Layer 4 of a small transformer language model trained on English Wikipedia (16 layers, counted from 0, width 128).
A neuron's activation on a vector x is GELU(weights . x + bias), where the dot is the dot product.

Input weights of the MLP neurons that the questions are about. A number n stands for (n - 500) times 0.0011.
n3 (bias -0.190): 581 408 313 413 482 698 513 490 578 333 446 589 420 537 471 386 264 549 571 585 565 412 547 432 453 305 490 514 401 476 566 611 513 527 607 469 447 535 670 375 528 339 658 417 667 449 472 480 435 619 392 449 615 506 375 726 591 506 584 547 361 564 507 470 374 258 513 559 346 436 288 627 582 371 577 457 600 699 460 525 481 359 375 543 630 641 650 682 643 335 493 524 655 463 311 561 760 576 352 455 435 601 446 513 744 483 463 309 510 510 360 490 428 503 180 577 430 702 541 308 500 462 744 562 457 614 379 588
n5 (bias -0.051): 582 465 188 547 354 336 480 487 429 571 313 449 500 641 299 528 412 546 520 282 634 627 429 615 598 470 447 680 599 462 546 622 542 391 552 427 553 370 493 704 297 490 493 687 684 220 740 617 435 599 575 462 558 379 517 457 581 377 623 708 510 625 566 474 557 430 526 629 626 507 520 526 427 667 450 517 340 333 377 313 246 585 419 445 673 427 452 518 572 676 484 448 489 507 553 534 472 583 622 479 662 652 480 454 595 483 359 458 439 549 363 549 690 427 302 368 532 527 424 598 545 564 470 356 250 382 568 422
n26 (bias -0.171): 417 527 563 497 616 506 494 562 420 455 620 471 558 381 426 549 371 209 374 541 621 535 516 588 576 447 280 461 497 538 654 700 365 490 503 536 503 458 393 544 782 620 554 578 553 277 487 525 397 522 247 596 749 494 509 410 437 455 489 319 630 336 686 460 342 478 717 426 415 525 473 345 577 417 484 497 668 514 636 423 461 464 405 451 609 482 655 389 652 472 473 471 344 657 572 279 457 487 534 420 461 665 449 408 474 559 585 403 468 700 509 507 482 379 717 575 447 392 487 476 575 613 409 381 534 628 503 443
n46 (bias -0.152): 435 391 675 363 478 511 540 537 383 549 587 583 553 375 319 683 432 688 298 369 579 682 507 424 641 574 655 667 539 524 673 609 484 421 371 704 686 309 584 611 558 517 551 473 500 375 518 324 493 410 473 601 236 472 470 642 551 575 317 517 379 408 503 590 678 483 490 650 333 545 318 532 468 510 425 652 700 342 692 436 500 152 550 550 484 353 660 457 487 490 447 430 577 422 557 566 586 458 720 476 661 500 565 527 613 564 493 349 514 653 632 646 421 429 308 249 500 423 430 533 581 397 524 391 422 431 657 373
n135 (bias -0.036): 625 530 408 374 507 461 610 482 521 694 503 443 720 472 744 406 645 361 487 430 530 459 519 698 380 454 531 336 579 478 675 517 530 516 488 513 592 484 464 436 460 417 235 643 447 392 423 345 500 627 456 548 572 419 343 553 500 548 722 516 466 428 410 389 655 472 328 555 467 500 640 595 606 459 622 431 435 431 469 476 533 404 441 543 676 324 363 353 612 541 591 707 624 581 571 583 477 403 472 567 639 738 734 482 487 650 431 406 553 268 479 297 604 459 269 527 506 429 603 558 367 476 416 616 574 479 437 538
n152 (bias -0.124): 521 602 518 473 432 521 540 570 620 537 611 682 580 423 784 371 504 324 649 572 256 475 642 467 639 397 630 295 553 801 741 533 432 483 484 462 284 367 615 554 611 500 564 710 544 220 458 510 238 452 497 431 476 481 440 523 405 510 411 366 477 510 610 520 324 520 558 497 405 398 579 462 548 370 443 647 472 400 457 361 481 585 584 577 471 453 552 655 474 564 274 333 481 460 383 493 419 441 632 514 594 617 503 290 539 416 348 434 639 387 739 623 657 420 283 387 468 706 324 556 427 529 594 536 457 438 507 544
n164 (bias -0.064): 559 696 423 497 399 377 481 507 507 211 634 429 432 418 366 466 702 451 390 564 318 506 314 432 333 448 477 580 538 540 597 555 697 620 628 716 618 555 503 315 342 620 643 690 350 593 445 408 323 389 500 442 447 451 500 320 201 366 580 451 493 563 585 523 451 526 525 494 704 493 455 437 528 443 434 569 322 558 448 609 421 486 707 655 365 488 511 562 690 433 693 575 339 609 398 537 570 752 399 639 570 519 610 564 397 474 586 264 507 635 474 462 545 428 431 427 450 484 466 497 613 547 556 349 680 561 390 440
n166 (bias -0.032): 560 575 497 478 510 359 704 709 546 420 547 458 337 557 554 523 513 288 538 506 408 533 351 626 411 350 400 248 527 526 466 455 549 526 705 520 596 572 451 568 711 553 424 447 408 323 422 378 506 481 573 526 545 500 516 437 582 412 486 629 466 643 600 472 566 390 470 599 754 570 395 434 432 596 465 481 569 580 553 610 482 513 572 546 528 503 389 411 457 522 331 471 575 551 622 623 337 448 646 413 466 607 369 448 730 528 570 274 535 348 362 295 463 605 179 533 488 310 377 595 828 599 582 568 538 460 535 586
n174 (bias -0.185): 337 503 438 374 664 477 287 431 582 537 339 706 637 827 421 351 516 493 559 478 539 639 667 529 519 336 460 477 278 526 453 715 564 377 536 626 802 776 508 369 523 649 463 599 510 146 530 577 579 403 600 345 467 564 420 613 596 482 530 639 434 663 322 330 500 376 507 522 485 683 615 511 434 564 264 460 462 512 427 420 627 589 523 341 350 452 605 696 564 407 482 599 317 522 537 331 550 424 612 500 528 600 548 349 366 540 459 565 737 581 432 781 410 490 441 252 448 409 337 514 374 622 695 421 434 557 274 276
n183 (bias -0.055): 610 486 416 460 618 504 539 642 588 604 396 412 683 608 596 675 610 532 649 507 462 371 485 532 23 482 389 368 626 559 585 389 431 639 444 567 257 496 470 338 454 358 467 321 490 395 519 507 528 390 442 559 460 434 454 597 446 392 566 381 543 645 354 606 689 461 545 606 470 460 507 466 599 163 381 611 638 667 343 398 528 702 459 530 507 470 797 474 486 627 774 381 630 395 597 294 788 463 482 515 465 622 602 623 414 356 543 541 551 255 405 534 630 377 517 417 568 436 304 574 268 596 396 633 600 560 699 493
n192 (bias -0.112): 500 404 428 434 500 543 567 291 135 573 373 573 352 800 576 500 469 418 332 515 434 461 683 639 461 391 462 431 626 470 532 477 560 425 474 472 619 559 466 274 589 500 401 728 511 609 288 595 677 594 530 546 392 481 453 524 491 468 479 497 565 587 630 535 621 571 529 506 559 491 413 480 556 355 312 452 426 661 515 545 523 415 562 426 532 534 510 544 543 551 578 568 443 431 533 247 610 722 462 393 569 545 428 363 478 455 431 432 431 385 523 369 628 565 503 520 446 606 524 506 249 528 551 601 450 561 617 548
n212 (bias -0.157): 736 576 515 504 593 710 349 552 293 589 481 518 616 458 620 257 540 414 275 567 419 760 373 572 461 389 445 434 526 518 579 353 487 691 490 649 397 555 551 523 738 620 320 549 325 349 402 629 276 436 624 683 655 461 655 479 584 544 335 497 531 560 486 424 531 524 534 387 679 450 425 330 269 610 685 490 522 284 455 563 688 404 584 555 568 536 508 431 442 539 228 504 555 570 385 361 529 482 452 256 429 368 376 329 434 619 514 493 518 588 551 577 466 540 431 493 490 590 651 636 420 616 626 718 476 585 511 790
n228 (bias -0.182): 368 372 423 384 640 616 439 311 601 500 798 663 439 274 251 460 548 613 556 511 537 589 595 395 458 275 635 500 386 514 780 788 430 553 429 598 438 685 561 418 581 500 282 597 375 304 352 517 415 391 472 446 542 574 648 448 528 530 240 497 566 518 627 524 490 393 581 736 504 500 425 447 418 465 597 656 579 519 586 415 443 331 249 503 534 480 381 438 419 360 412 615 496 615 649 304 467 586 674 607 379 697 405 439 402 333 517 493 788 289 459 420 554 441 395 470 431 407 546 554 395 616 434 575 472 561 654 571
n253 (bias -0.099): 564 486 583 284 561 284 405 740 532 170 665 507 578 453 611 634 315 447 439 351 486 588 536 584 529 514 489 477 530 562 409 536 345 634 361 392 662 283 481 362 523 316 525 415 524 291 556 461 716 493 637 588 359 444 571 500 295 535 479 489 631 576 479 677 486 642 414 701 650 347 545 538 395 773 350 439 214 441 571 622 631 409 418 628 472 642 685 403 423 464 503 548 419 389 546 614 636 607 627 346 434 517 322 423 459 758 518 559 702 519 441 646 472 721 314 565 558 440 526 336 504 476 708 364 422 598 431 678
n256 (bias -0.151): 454 423 475 425 593 616 490 614 560 571 768 455 440 527 359 535 347 577 326 555 720 541 674 520 356 651 436 500 264 610 453 713 646 654 536 511 528 242 640 418 726 330 541 698 478 500 350 591 352 370 544 490 408 360 590 618 405 542 411 490 607 398 470 353 396 379 526 560 500 349 431 568 449 644 537 588 542 534 393 305 623 600 659 401 615 484 511 550 441 483 391 497 607 643 470 420 397 490 590 556 441 513 572 401 436 622 436 353 650 295 193 408 767 558 410 562 294 433 455 572 560 523 287 520 571 576 405 551
n284 (bias -0.100): 557 486 632 617 557 590 614 609 417 507 529 275 519 580 446 392 641 571 497 497 500 399 449 515 584 536 373 369 503 436 436 296 572 482 601 503 453 497 531 461 687 332 428 331 604 526 623 568 599 400 542 369 494 640 556 479 539 483 449 604 577 434 633 282 467 651 511 468 516 551 544 534 272 536 366 414 651 253 479 537 586 468 472 516 370 517 418 497 570 707 398 515 540 614 485 473 491 562 348 472 342 497 434 558 575 759 380 262 533 678 732 353 445 517 369 569 404 500 570 683 543 418 518 456 518 456 440 554
n291 (bias -0.109): 504 536 377 531 474 550 466 554 535 485 540 504 414 662 227 275 551 602 389 301 410 614 656 493 639 534 442 489 416 675 321 504 374 650 510 507 500 698 389 484 584 388 531 750 435 362 322 445 430 217 507 518 556 582 565 527 407 550 322 397 818 361 616 330 425 408 473 537 554 423 581 362 406 549 524 424 536 588 743 532 642 737 450 408 520 435 583 561 698 281 544 418 714 666 397 479 351 326 520 504 463 552 340 524 619 562 507 457 479 435 735 442 463 435 500 619 457 510 433 467 658 559 579 805 497 346 628 448
n330 (bias -0.076): 670 601 387 281 474 628 581 614 358 619 351 345 602 607 368 359 556 455 927 462 687 674 550 528 354 635 480 465 570 308 524 455 623 471 576 389 665 702 675 415 570 646 400 394 547 349 419 553 680 350 247 437 674 614 492 275 661 345 642 603 431 554 280 346 696 492 492 205 362 471 608 382 469 270 549 438 722 309 402 593 666 491 440 776 444 314 396 638 340 678 380 504 449 496 435 630 426 457 298 352 556 496 521 629 371 681 253 662 637 599 516 496 624 473 381 330 387 561 741 516 320 856 426 512 480 452 554 679

Each question shows a token from some text and the vector x that enters the MLP there. A number n stands for (n - 500) times 0.0088.

" a": 438 590 516 690 576 427 458 671 448 464 675 728 574 501 380 451 715 378 475 322 531 568 423 227 656 698 332 574 447 386 330 610 448 475 502 590 392 472 595 500 423 590 381 487 450 901 513 573 679 464 472 475 524 332 403 501 441 473 669 586 595 467 537 608 493 467 551 238 578 419 412 674 609 556 578 470 554 540 605 282 374 521 542 424 421 560 615 344 411 454 465 587 412 404 564 421 512 361 465 468 527 585 406 640 590 510 257 584 566 410 536 480 402 585 372 577 589 491 451 532 315 432 419 683 351 422 561 537
The most active neuron and its activation: n291, at about 0.15

"irt": 335 576 646 571 512 425 293 598 429 352 656 722 529 539 419 390 610 417 364 439 652 623 406 394 537 585 682 329 444 386 372 704 390 336 581 512 362 342 470 499 530 478 555 402 400 881 498 634 639 516 535 596 716 300 448 466 495 400 645 520 469 455 619 666 657 447 619 602 493 633 486 690 573 577 556 452 538 554 294 332 369 421 547 466 353 586 628 366 324 558 621 561 414 457 523 416 384 449 456 436 517 486 636 682 519 324 167 637 531 382 586 504 519 494 372 571 541 560 501 620 520 559 464 531 482 392 345 533
Which of these neurons fires most? n256

"wa": 362 639 591 572 611 458 338 510 522 253 662 624 631 452 373 461 613 327 407 412 633 716 422 368 465 573 349 381 560 397 450 658 538 402 350 621 260 526 484 441 532 662 549 560 408 808 348 606 464 571 597 342 534 300 348 507 641 517 679 654 502 421 537 564 688 586 634 325 525 609 460 700 634 471 588 549 542 560 374 358 368 581 437 409 387 535 566 362 423 453 502 571 432 311 471 419 468 312 396 593 483 513 353 576 595 523 365 596 565 431 636 507 455 501 330 671 476 602 432 699 444 534 534 611 394 479 609 559
The most active neuron and its activation: n228, at about 0.4

"ER": 440 541 606 635 468 404 421 394 484 316 716 724 644 617 474 472 565 450 518 502 654 524 370 198 536 678 541 340 557 419 405 597 490 489 511 393 293 385 546 473 510 667 496 582 480 845 472 577 718 494 634 441 525 498 327 441 634 435 688 556 434 532 634 471 587 445 735 295 425 574 416 612 502 494 628 538 621 533 331 360 472 488 482 363 541 530 581 365 467 388 494 545 369 355 598 503 503 331 421 452 419 428 510 658 600 482 453 486 514 392 671 502 460 478 338 453 466 618 402 651 457 510 463 648 479 354 416 529
Which of these neurons fires most? n284

"rs": 415 566 585 468 615 356 358 460 521 320 574 748 491 576 493 429 603 391 560 401 661 666 358 288 541 540 391 392 438 533 483 674 478 399 447 553 371 312 494 453 505 607 490 385 456 909 488 609 556 491 500 549 581 292 611 539 492 442 701 759 486 414 639 590 490 641 665 432 423 472 416 485 399 630 528 541 460 588 364 299 456 524 490 419 411 527 567 384 314 382 531 576 421 441 592 500 479 314 597 516 403 448 421 645 555 517 365 543 592 414 657 540 445 635 247 543 518 642 508 579 383 466 552 696 437 438 476 502
Which three neurons fire most, strongest first? n253, n228, n256

" his": 337 626 542 698 598 514 345 708 443 459 542 697 649 477 496 381 789 411 447 396 572 531 498 225 638 686 422 512 564 453 311 634 502 519 536 521 363 424 434 609 476 617 463 429 540 904 475 611 592 435 489 578 588 369 463 442 533 289 604 481 519 533 504 683 539 543 561 339 695 434 487 611 516 492 572 501 653 628 448 223 372 430 647 388 438 612 560 347 484 496 460 634 412 427 451 443 419 418 331 451 587 463 368 732 558 453 269 522 477 346 545 495 460 487 387 652 594 401 375 508 455 452 466 462 462 357 450 499
Which of these neurons fires most? n284

" Cross": 478 487 550 550 491 360 312 487 563 434 650 672 549 581 451 367 663 333 487 436 499 469 374 338 521 652 386 395 553 270 285 701 468 532 389 544 313 337 391 468 409 613 559 345 417 889 537 564 618 469 581 583 614 427 393 667 586 451 704 543 521 476 600 563 605 560 626 314 480 692 303 284 519 428 532 397 456 619 537 437 424 612 510 396 398 567 523 380 520 420 583 588 392 498 446 538 367 421 505 467 579 443 353 590 565 430 338 591 537 382 682 663 526 553 311 577 528 559 468 672 486 502 437 710 639 411 470 575
The most active neuron and its activation: n291, at about 0.19

"ch": 443 632 661 479 563 439 390 436 553 382 594 704 578 565 435 459 619 487 434 321 577 543 385 400 670 663 395 444 552 448 281 588 508 585 450 549 356 271 392 447 349 673 441 487 487 851 494 565 626 456 513 467 410 350 440 645 554 476 664 469 622 504 542 571 606 425 654 330 328 532 408 427 760 488 551 458 447 658 490 316 467 683 460 321 468 523 463 377 463 561 456 591 398 343 451 516 475 284 407 540 533 455 410 661 672 478 397 600 587 503 577 609 499 544 327 503 449 533 366 666 441 522 479 726 383 393 472 552
Which of these neurons fires most? n291

" pla": 457 622 639 563 515 498 358 623 390 351 572 697 508 471 403 410 683 340 497 367 583 495 362 287 485 530 527 370 359 243 197 657 456 550 404 530 301 463 502 443 520 593 334 371 389 780 666 581 664 513 552 536 504 247 450 377 543 370 707 593 459 504 456 694 751 577 663 391 533 566 506 709 682 418 622 511 573 536 516 387 488 560 552 477 473 518 550 375 441 505 490 646 349 566 533 468 454 455 486 483 594 662 423 568 552 463 442 478 585 342 680 453 412 564 286 535 380 571 353 681 570 412 522 579 575 541 517 519
The most active neuron and its activation: n166, at about 1.1

" albums": 433 568 647 481 461 506 399 556 505 386 540 712 537 584 579 334 579 347 468 464 463 432 387 245 518 661 437 436 377 437 439 660 456 378 365 586 374 323 661 448 464 678 489 378 502 880 537 616 579 406 507 598 677 310 456 578 689 303 753 621 494 541 544 628 471 481 587 414 471 481 478 578 529 593 582 570 437 752 428 321 373 562 392 321 380 558 607 397 422 475 453 523 355 365 442 499 482 347 330 526 475 443 474 607 654 515 439 416 508 391 724 490 496 546 375 568 406 690 398 694 454 504 587 634 577 421 481 488
The two highest activations, in order: n3, n152

" have": 470 595 636 482 539 523 362 672 444 450 528 602 609 483 435 326 708 376 467 409 534 480 449 281 396 605 437 457 524 433 312 733 464 383 546 510 254 458 508 509 604 622 465 388 502 886 680 571 560 460 531 574 531 333 385 453 472 581 680 639 539 655 573 591 520 603 501 410 504 535 475 669 521 505 664 583 533 703 553 195 425 529 597 351 285 629 682 309 336 455 454 601 401 400 495 449 383 354 354 378 516 554 412 690 617 601 366 584 527 435 574 440 450 470 399 566 513 506 535 652 496 488 453 668 442 382 429 381
Which of these neurons fires most? n284

" Columbia": 385 560 677 612 455 416 341 455 403 357 598 634 584 541 408 347 650 444 572 505 502 528 347 227 531 710 463 377 460 312 418 700 597 406 469 464 261 429 578 404 461 532 592 398 402 826 598 526 593 410 558 435 561 380 388 421 604 325 666 614 538 533 354 598 424 562 663 289 557 617 437 484 727 568 673 464 497 681 441 334 496 476 556 407 489 610 452 447 426 381 575 590 385 347 447 524 477 385 401 423 579 367 478 784 564 538 460 646 582 358 799 476 475 506 324 663 532 488 397 608 386 551 513 568 586 445 523 564
The two highest activations, in order: n330, n164

"nt": 367 597 673 428 767 358 373 444 397 439 580 748 609 534 428 436 696 515 510 393 613 650 383 333 642 579 384 371 544 496 350 678 459 522 558 483 318 412 507 503 431 623 569 548 440 869 515 637 617 404 489 567 575 322 418 474 472 396 631 489 554 433 527 595 562 569 656 494 452 572 428 440 639 542 581 429 484 600 390 283 383 547 571 442 428 522 634 381 233 519 471 549 369 353 553 499 387 386 558 519 608 439 463 573 618 318 255 710 484 360 592 630 459 551 332 482 481 621 454 635 414 444 473 680 508 459 388 358
Which three neurons fire most, strongest first? n152, n174, n183

"uer": 394 499 592 570 570 372 382 480 420 385 657 709 651 616 401 433 743 510 371 469 698 590 471 458 555 617 356 468 504 361 333 556 424 453 625 524 251 490 412 575 585 538 473 466 484 869 588 617 593 470 580 629 485 367 344 393 467 255 618 413 505 530 581 493 603 578 687 562 590 441 436 548 736 534 545 438 510 594 379 382 499 411 463 320 480 508 576 407 475 489 457 562 403 395 481 458 315 382 510 493 516 404 426 747 558 397 343 726 588 303 697 437 512 505 320 553 531 497 454 743 473 586 520 587 462 429 327 455
Which of these neurons fires most? n192

"ti": 392 611 756 540 534 338 312 434 425 377 589 703 675 453 382 535 640 483 492 442 619 650 428 454 494 692 487 434 471 462 375 704 399 479 414 494 258 484 488 597 420 569 480 565 491 821 573 604 591 589 563 459 379 389 561 347 587 449 554 557 435 448 567 534 572 494 628 484 529 626 378 624 659 488 447 504 523 559 355 329 330 388 555 423 536 645 662 332 297 480 435 549 407 360 489 495 431 303 566 483 714 539 400 645 578 527 154 558 495 359 646 533 504 584 342 425 495 601 533 534 590 506 543 637 433 426 496 404
The most active neuron and its activation: n46, at about 2

"nd": 358 592 634 571 636 382 253 454 457 406 547 694 631 541 459 389 684 479 409 436 548 642 407 429 525 577 474 307 610 493 322 699 540 430 462 574 330 436 363 550 435 641 574 406 501 883 431 622 590 470 594 537 561 363 491 634 505 513 714 523 466 438 541 552 640 479 670 458 430 540 295 495 599 508 557 376 592 541 396 240 337 570 485 365 410 588 591 366 317 524 440 597 452 314 532 496 415 351 442 611 520 404 349 605 560 473 263 698 585 436 600 643 429 486 310 547 538 609 449 577 466 467 515 688 545 415 445 427
The two highest activations, in order: n174, n183

"mi": 433 547 627 445 570 477 320 484 517 398 634 694 660 432 433 455 668 324 290 417 531 719 376 397 512 573 418 368 450 469 390 697 484 546 407 596 209 535 499 582 506 726 499 439 512 840 627 567 575 527 634 575 460 386 485 387 522 408 612 601 474 349 562 597 586 589 718 480 479 496 443 535 751 482 586 496 617 551 376 309 388 432 473 374 449 529 561 322 455 457 379 542 489 526 394 400 481 308 434 542 462 570 432 635 598 499 287 607 515 329 604 578 563 518 323 519 402 447 518 774 557 546 396 604 510 440 507 422
Which of these neurons fires most? n228

" See": 556 532 498 442 601 395 383 514 533 379 619 537 577 493 402 503 542 401 513 461 505 576 474 426 496 704 365 432 484 315 350 680 528 396 394 528 293 364 454 481 440 659 584 427 474 876 474 584 562 531 557 537 585 374 432 577 555 589 746 703 492 589 479 586 624 571 670 341 479 500 515 497 689 495 613 499 318 679 635 231 379 591 450 378 297 465 627 390 435 399 510 513 372 573 441 462 335 305 476 345 535 492 264 647 663 591 393 413 580 341 681 597 354 621 368 562 469 556 423 560 503 533 506 680 521 419 482 593
Which of these neurons fires most? n291

" to": 434 551 562 515 580 387 363 862 428 389 560 673 735 473 420 459 681 332 451 347 491 531 513 298 524 586 404 577 616 394 300 653 447 547 465 412 420 436 387 505 486 523 485 463 490 888 514 565 645 474 560 592 508 338 318 390 450 428 637 589 596 643 486 684 548 571 543 326 631 511 365 585 529 590 621 557 460 579 597 342 365 385 533 395 358 587 732 367 319 435 525 558 448 355 613 451 483 316 349 454 508 323 440 629 579 450 313 654 603 374 617 468 501 525 388 542 545 556 543 643 490 386 520 611 633 452 471 502
The two highest activations, in order: n253, n183

" Year": 477 578 680 520 429 430 427 538 485 446 610 650 642 493 516 309 582 406 442 399 572 542 337 367 642 703 530 361 510 391 358 706 534 415 341 540 359 380 523 519 586 508 569 465 449 873 377 528 564 532 506 495 660 358 416 406 609 330 715 619 502 582 373 655 353 632 710 398 463 661 533 499 696 495 490 510 509 609 439 275 284 606 491 400 432 519 633 455 368 492 531 673 359 432 465 471 375 317 428 509 534 467 471 572 557 556 357 529 527 247 587 512 492 486 330 510 522 636 378 704 486 373 481 709 527 435 464 681
The most active neuron and its activation: n152, at about 1

"less": 390 600 643 393 606 337 236 543 489 364 622 638 638 584 386 411 642 373 575 469 580 569 359 291 522 599 603 527 597 404 380 688 503 465 380 519 296 401 452 406 493 582 545 436 375 884 515 571 511 539 583 564 561 345 487 588 671 494 682 674 662 490 625 515 526 509 594 361 450 418 518 465 555 600 511 430 649 554 407 123 279 490 487 486 382 560 450 402 468 533 501 505 379 439 568 523 445 323 513 514 448 489 403 632 567 560 364 529 577 425 585 699 518 571 315 579 550 527 523 658 454 424 432 587 389 419 502 481
Which of these neurons fires most? n5

" nomin": 474 518 717 671 504 470 500 556 418 364 549 618 604 522 518 455 641 485 461 434 646 608 410 322 524 548 536 431 412 425 316 665 394 368 353 475 349 435 650 491 498 600 346 426 409 780 423 523 600 436 535 620 588 438 559 550 715 490 777 692 465 518 404 489 583 560 629 405 469 579 510 553 776 499 517 539 473 565 479 365 316 570 495 341 393 507 609 350 358 436 498 611 286 470 428 445 484 440 469 481 512 516 478 496 499 481 360 562 536 308 675 696 331 623 241 530 589 528 422 636 544 407 412 614 655 447 479 458
Which of these neurons fires most? n174

".": 424 519 467 576 588 470 424 631 414 444 548 714 648 625 411 441 551 388 511 287 560 732 536 170 568 562 476 532 538 477 347 557 435 448 505 470 297 486 563 533 466 543 573 542 496 844 506 565 647 414 534 542 525 215 425 365 533 486 640 453 544 586 556 680 514 562 571 292 606 557 387 663 658 573 624 500 492 650 424 265 398 405 479 381 468 756 585 353 463 508 563 565 401 397 616 477 349 391 375 396 548 492 396 663 588 408 282 509 530 389 503 518 478 448 375 459 629 471 545 724 475 484 452 599 607 392 361 524
Which of these neurons fires most? n5

" such": 459 602 463 577 626 393 343 622 419 387 602 660 674 442 435 479 709 428 399 375 480 535 460 238 493 715 487 628 491 418 473 664 525 432 435 589 256 353 576 436 497 599 391 454 431 786 506 528 538 347 494 518 546 336 668 474 603 452 698 694 594 683 621 615 516 611 643 354 421 459 514 581 524 650 660 451 547 588 459 318 427 494 484 411 470 522 454 393 352 454 293 602 386 488 525 448 440 274 434 382 547 568 332 540 631 554 370 577 502 438 630 562 412 644 340 666 545 433 360 680 455 471 458 520 557 452 531 432
The most active neuron and its activation: n212, at about 1

"gn": 415 490 594 533 596 414 389 437 473 347 598 746 605 529 341 392 690 541 379 355 654 637 405 409 479 567 408 350 455 456 305 644 425 553 481 483 286 443 449 482 298 752 570 579 445 791 410 616 679 470 550 561 455 436 552 474 585 449 712 551 587 544 559 581 645 480 736 404 433 593 409 450 641 510 508 544 488 571 460 325 386 615 630 401 358 591 433 381 400 392 513 483 366 220 521 377 424 362 547 540 654 453 489 599 632 459 273 597 528 432 737 580 489 516 311 453 527 465 544 605 478 494 435 624 465 464 421 528
Which of these neurons fires most? n174

" For": 482 490 465 589 656 277 259 669 572 369 589 589 522 463 427 442 577 374 394 444 556 569 390 275 485 626 497 493 613 443 307 660 516 390 408 619 343 402 474 465 539 717 444 390 477 892 519 527 541 576 506 555 496 316 494 444 619 591 723 538 548 627 444 577 575 683 625 276 458 548 422 604 700 448 538 383 494 588 620 369 351 520 511 480 330 490 652 437 519 455 530 560 349 450 521 451 407 366 421 486 580 346 323 528 654 483 237 585 631 421 698 630 448 611 340 682 476 440 402 530 511 454 391 660 594 428 538 501
Which of these neurons fires most? n253

" that": 360 597 629 475 670 443 488 725 468 373 571 655 709 475 501 487 665 457 467 395 479 525 456 229 484 602 508 702 531 430 304 651 508 485 506 415 360 484 515 464 537 602 550 494 459 856 479 508 598 384 527 525 504 248 389 503 574 437 649 575 639 648 605 567 489 517 611 237 468 428 517 616 555 520 688 539 675 612 383 301 361 438 528 333 325 663 585 411 371 501 391 561 377 323 658 405 423 313 374 448 646 411 332 536 593 486 361 535 533 500 558 483 525 534 331 539 611 581 451 647 431 390 435 626 543 451 477 517
Which of these neurons fires most? n183

"ici": 487 644 650 555 631 420 295 358 484 354 631 668 674 470 424 499 731 419 380 440 621 628 406 418 480 603 468 459 477 442 377 651 399 535 491 464 233 429 403 558 483 575 456 389 470 815 511 546 644 511 553 452 354 426 531 313 664 364 645 664 481 438 450 551 667 523 751 469 483 549 459 599 555 529 641 478 549 525 382 316 341 486 530 399 542 680 555 365 446 380 487 607 409 465 426 442 422 274 517 529 477 526 505 754 501 553 288 592 454 332 610 570 500 508 271 509 409 535 543 625 484 551 542 615 508 509 509 473
The two highest activations, in order: n228, n183

"pl": 383 550 615 638 638 432 432 584 352 362 629 762 632 590 437 476 705 524 432 318 652 608 490 416 508 477 344 276 419 298 222 721 442 551 463 508 240 413 507 454 323 667 559 552 389 845 548 607 489 531 562 576 497 493 500 317 665 429 687 534 444 484 487 562 614 544 610 486 493 628 485 566 626 507 481 433 466 579 350 370 494 527 603 411 422 547 489 431 324 511 530 601 426 349 549 429 439 382 677 438 620 476 534 611 532 465 231 643 573 364 557 529 536 494 367 418 546 568 513 640 316 472 499 531 616 424 425 451
Which three neurons fire most, strongest first? n174, n183, n192

" Go": 442 495 582 599 546 375 342 631 472 416 695 656 679 391 412 433 648 430 448 351 511 666 422 286 601 696 315 287 512 321 384 703 539 545 443 479 233 499 352 467 450 669 515 518 501 815 576 488 607 454 568 459 652 379 433 452 504 503 665 596 580 613 372 657 456 482 601 432 490 588 521 561 550 470 636 473 385 636 517 405 420 535 605 419 429 487 580 331 448 475 610 657 409 460 453 455 425 390 389 475 746 454 457 505 576 599 228 342 556 376 660 580 440 392 373 531 401 448 429 572 436 517 562 719 575 406 473 638
Which three neurons fire most, strongest first? n164, n135, n291

"io": 485 623 650 419 486 419 394 499 456 387 691 635 715 500 482 463 664 438 437 397 567 631 433 359 570 579 434 413 486 153 383 610 516 558 458 504 319 360 400 564 559 624 471 444 524 864 507 503 649 464 529 648 490 402 382 337 614 467 663 528 568 432 487 637 582 578 639 424 452 500 571 515 584 539 645 463 449 640 430 395 472 552 497 376 539 539 667 353 540 357 435 635 431 284 443 449 395 272 501 476 499 560 464 726 570 483 338 530 408 339 654 534 505 464 266 506 356 499 433 738 376 501 535 577 581 461 505 648
The most active neuron and its activation: n135, at about 0.98

" album": 483 513 650 474 512 569 410 589 481 454 675 695 561 592 551 431 633 405 499 459 396 519 421 211 555 629 352 421 457 357 410 712 497 391 432 538 304 371 674 449 452 609 458 446 471 859 578 570 590 446 621 549 639 361 352 511 722 265 743 638 545 545 512 620 426 446 557 360 375 547 384 592 675 471 585 547 477 747 496 407 357 529 428 298 343 578 675 375 409 460 474 525 360 363 483 431 480 392 417 546 506 308 513 551 575 487 477 528 503 340 681 528 495 459 338 575 491 681 517 723 555 483 470 584 471 438 416 484
The two highest activations, in order: n3, n183

"ha": 430 699 621 396 584 451 327 496 530 369 679 603 601 472 427 475 558 230 506 394 644 710 418 391 554 637 324 420 571 404 444 675 551 399 433 514 279 482 434 551 594 716 530 519 523 889 445 596 578 594 494 452 581 356 465 557 499 367 666 576 515 424 556 576 569 466 611 375 470 579 401 487 718 498 663 426 555 568 408 307 393 539 403 460 445 516 612 307 366 489 536 606 449 404 477 437 518 257 446 530 515 543 368 552 533 459 339 461 495 439 741 612 433 521 317 648 522 476 449 694 511 461 453 571 419 495 525 456
The most active neuron and its activation: n26, at about 2

"w": 429 663 644 562 626 399 263 552 417 420 658 674 505 618 379 353 583 430 497 331 616 735 375 388 526 563 333 295 563 387 329 709 572 483 484 601 324 395 486 528 454 571 599 563 488 826 522 601 545 382 594 446 593 276 477 569 562 458 676 502 486 494 562 707 575 583 513 415 483 596 493 538 604 641 529 501 561 698 373 252 433 517 496 431 299 511 558 353 276 547 494 567 493 352 525 457 464 374 385 464 439 286 368 578 590 417 231 556 661 478 677 518 464 448 293 646 592 554 427 595 536 541 515 567 465 386 494 514
The most active neuron and its activation: n212, at about 0.1

" W": 344 443 569 611 507 330 259 667 398 425 555 656 635 528 553 337 661 458 378 392 594 668 401 279 577 681 227 304 559 408 261 702 464 456 471 565 393 425 559 502 518 553 594 598 495 809 637 560 631 406 663 494 652 414 369 423 427 392 575 514 488 571 508 690 579 577 671 324 459 657 467 566 594 581 575 594 481 645 498 398 398 440 582 293 291 619 532 377 313 591 592 580 419 417 609 509 467 427 461 500 539 266 441 560 662 466 270 422 680 409 522 443 481 452 386 484 539 623 383 480 468 553 504 621 526 370 534 573
The two highest activations, in order: n253, n164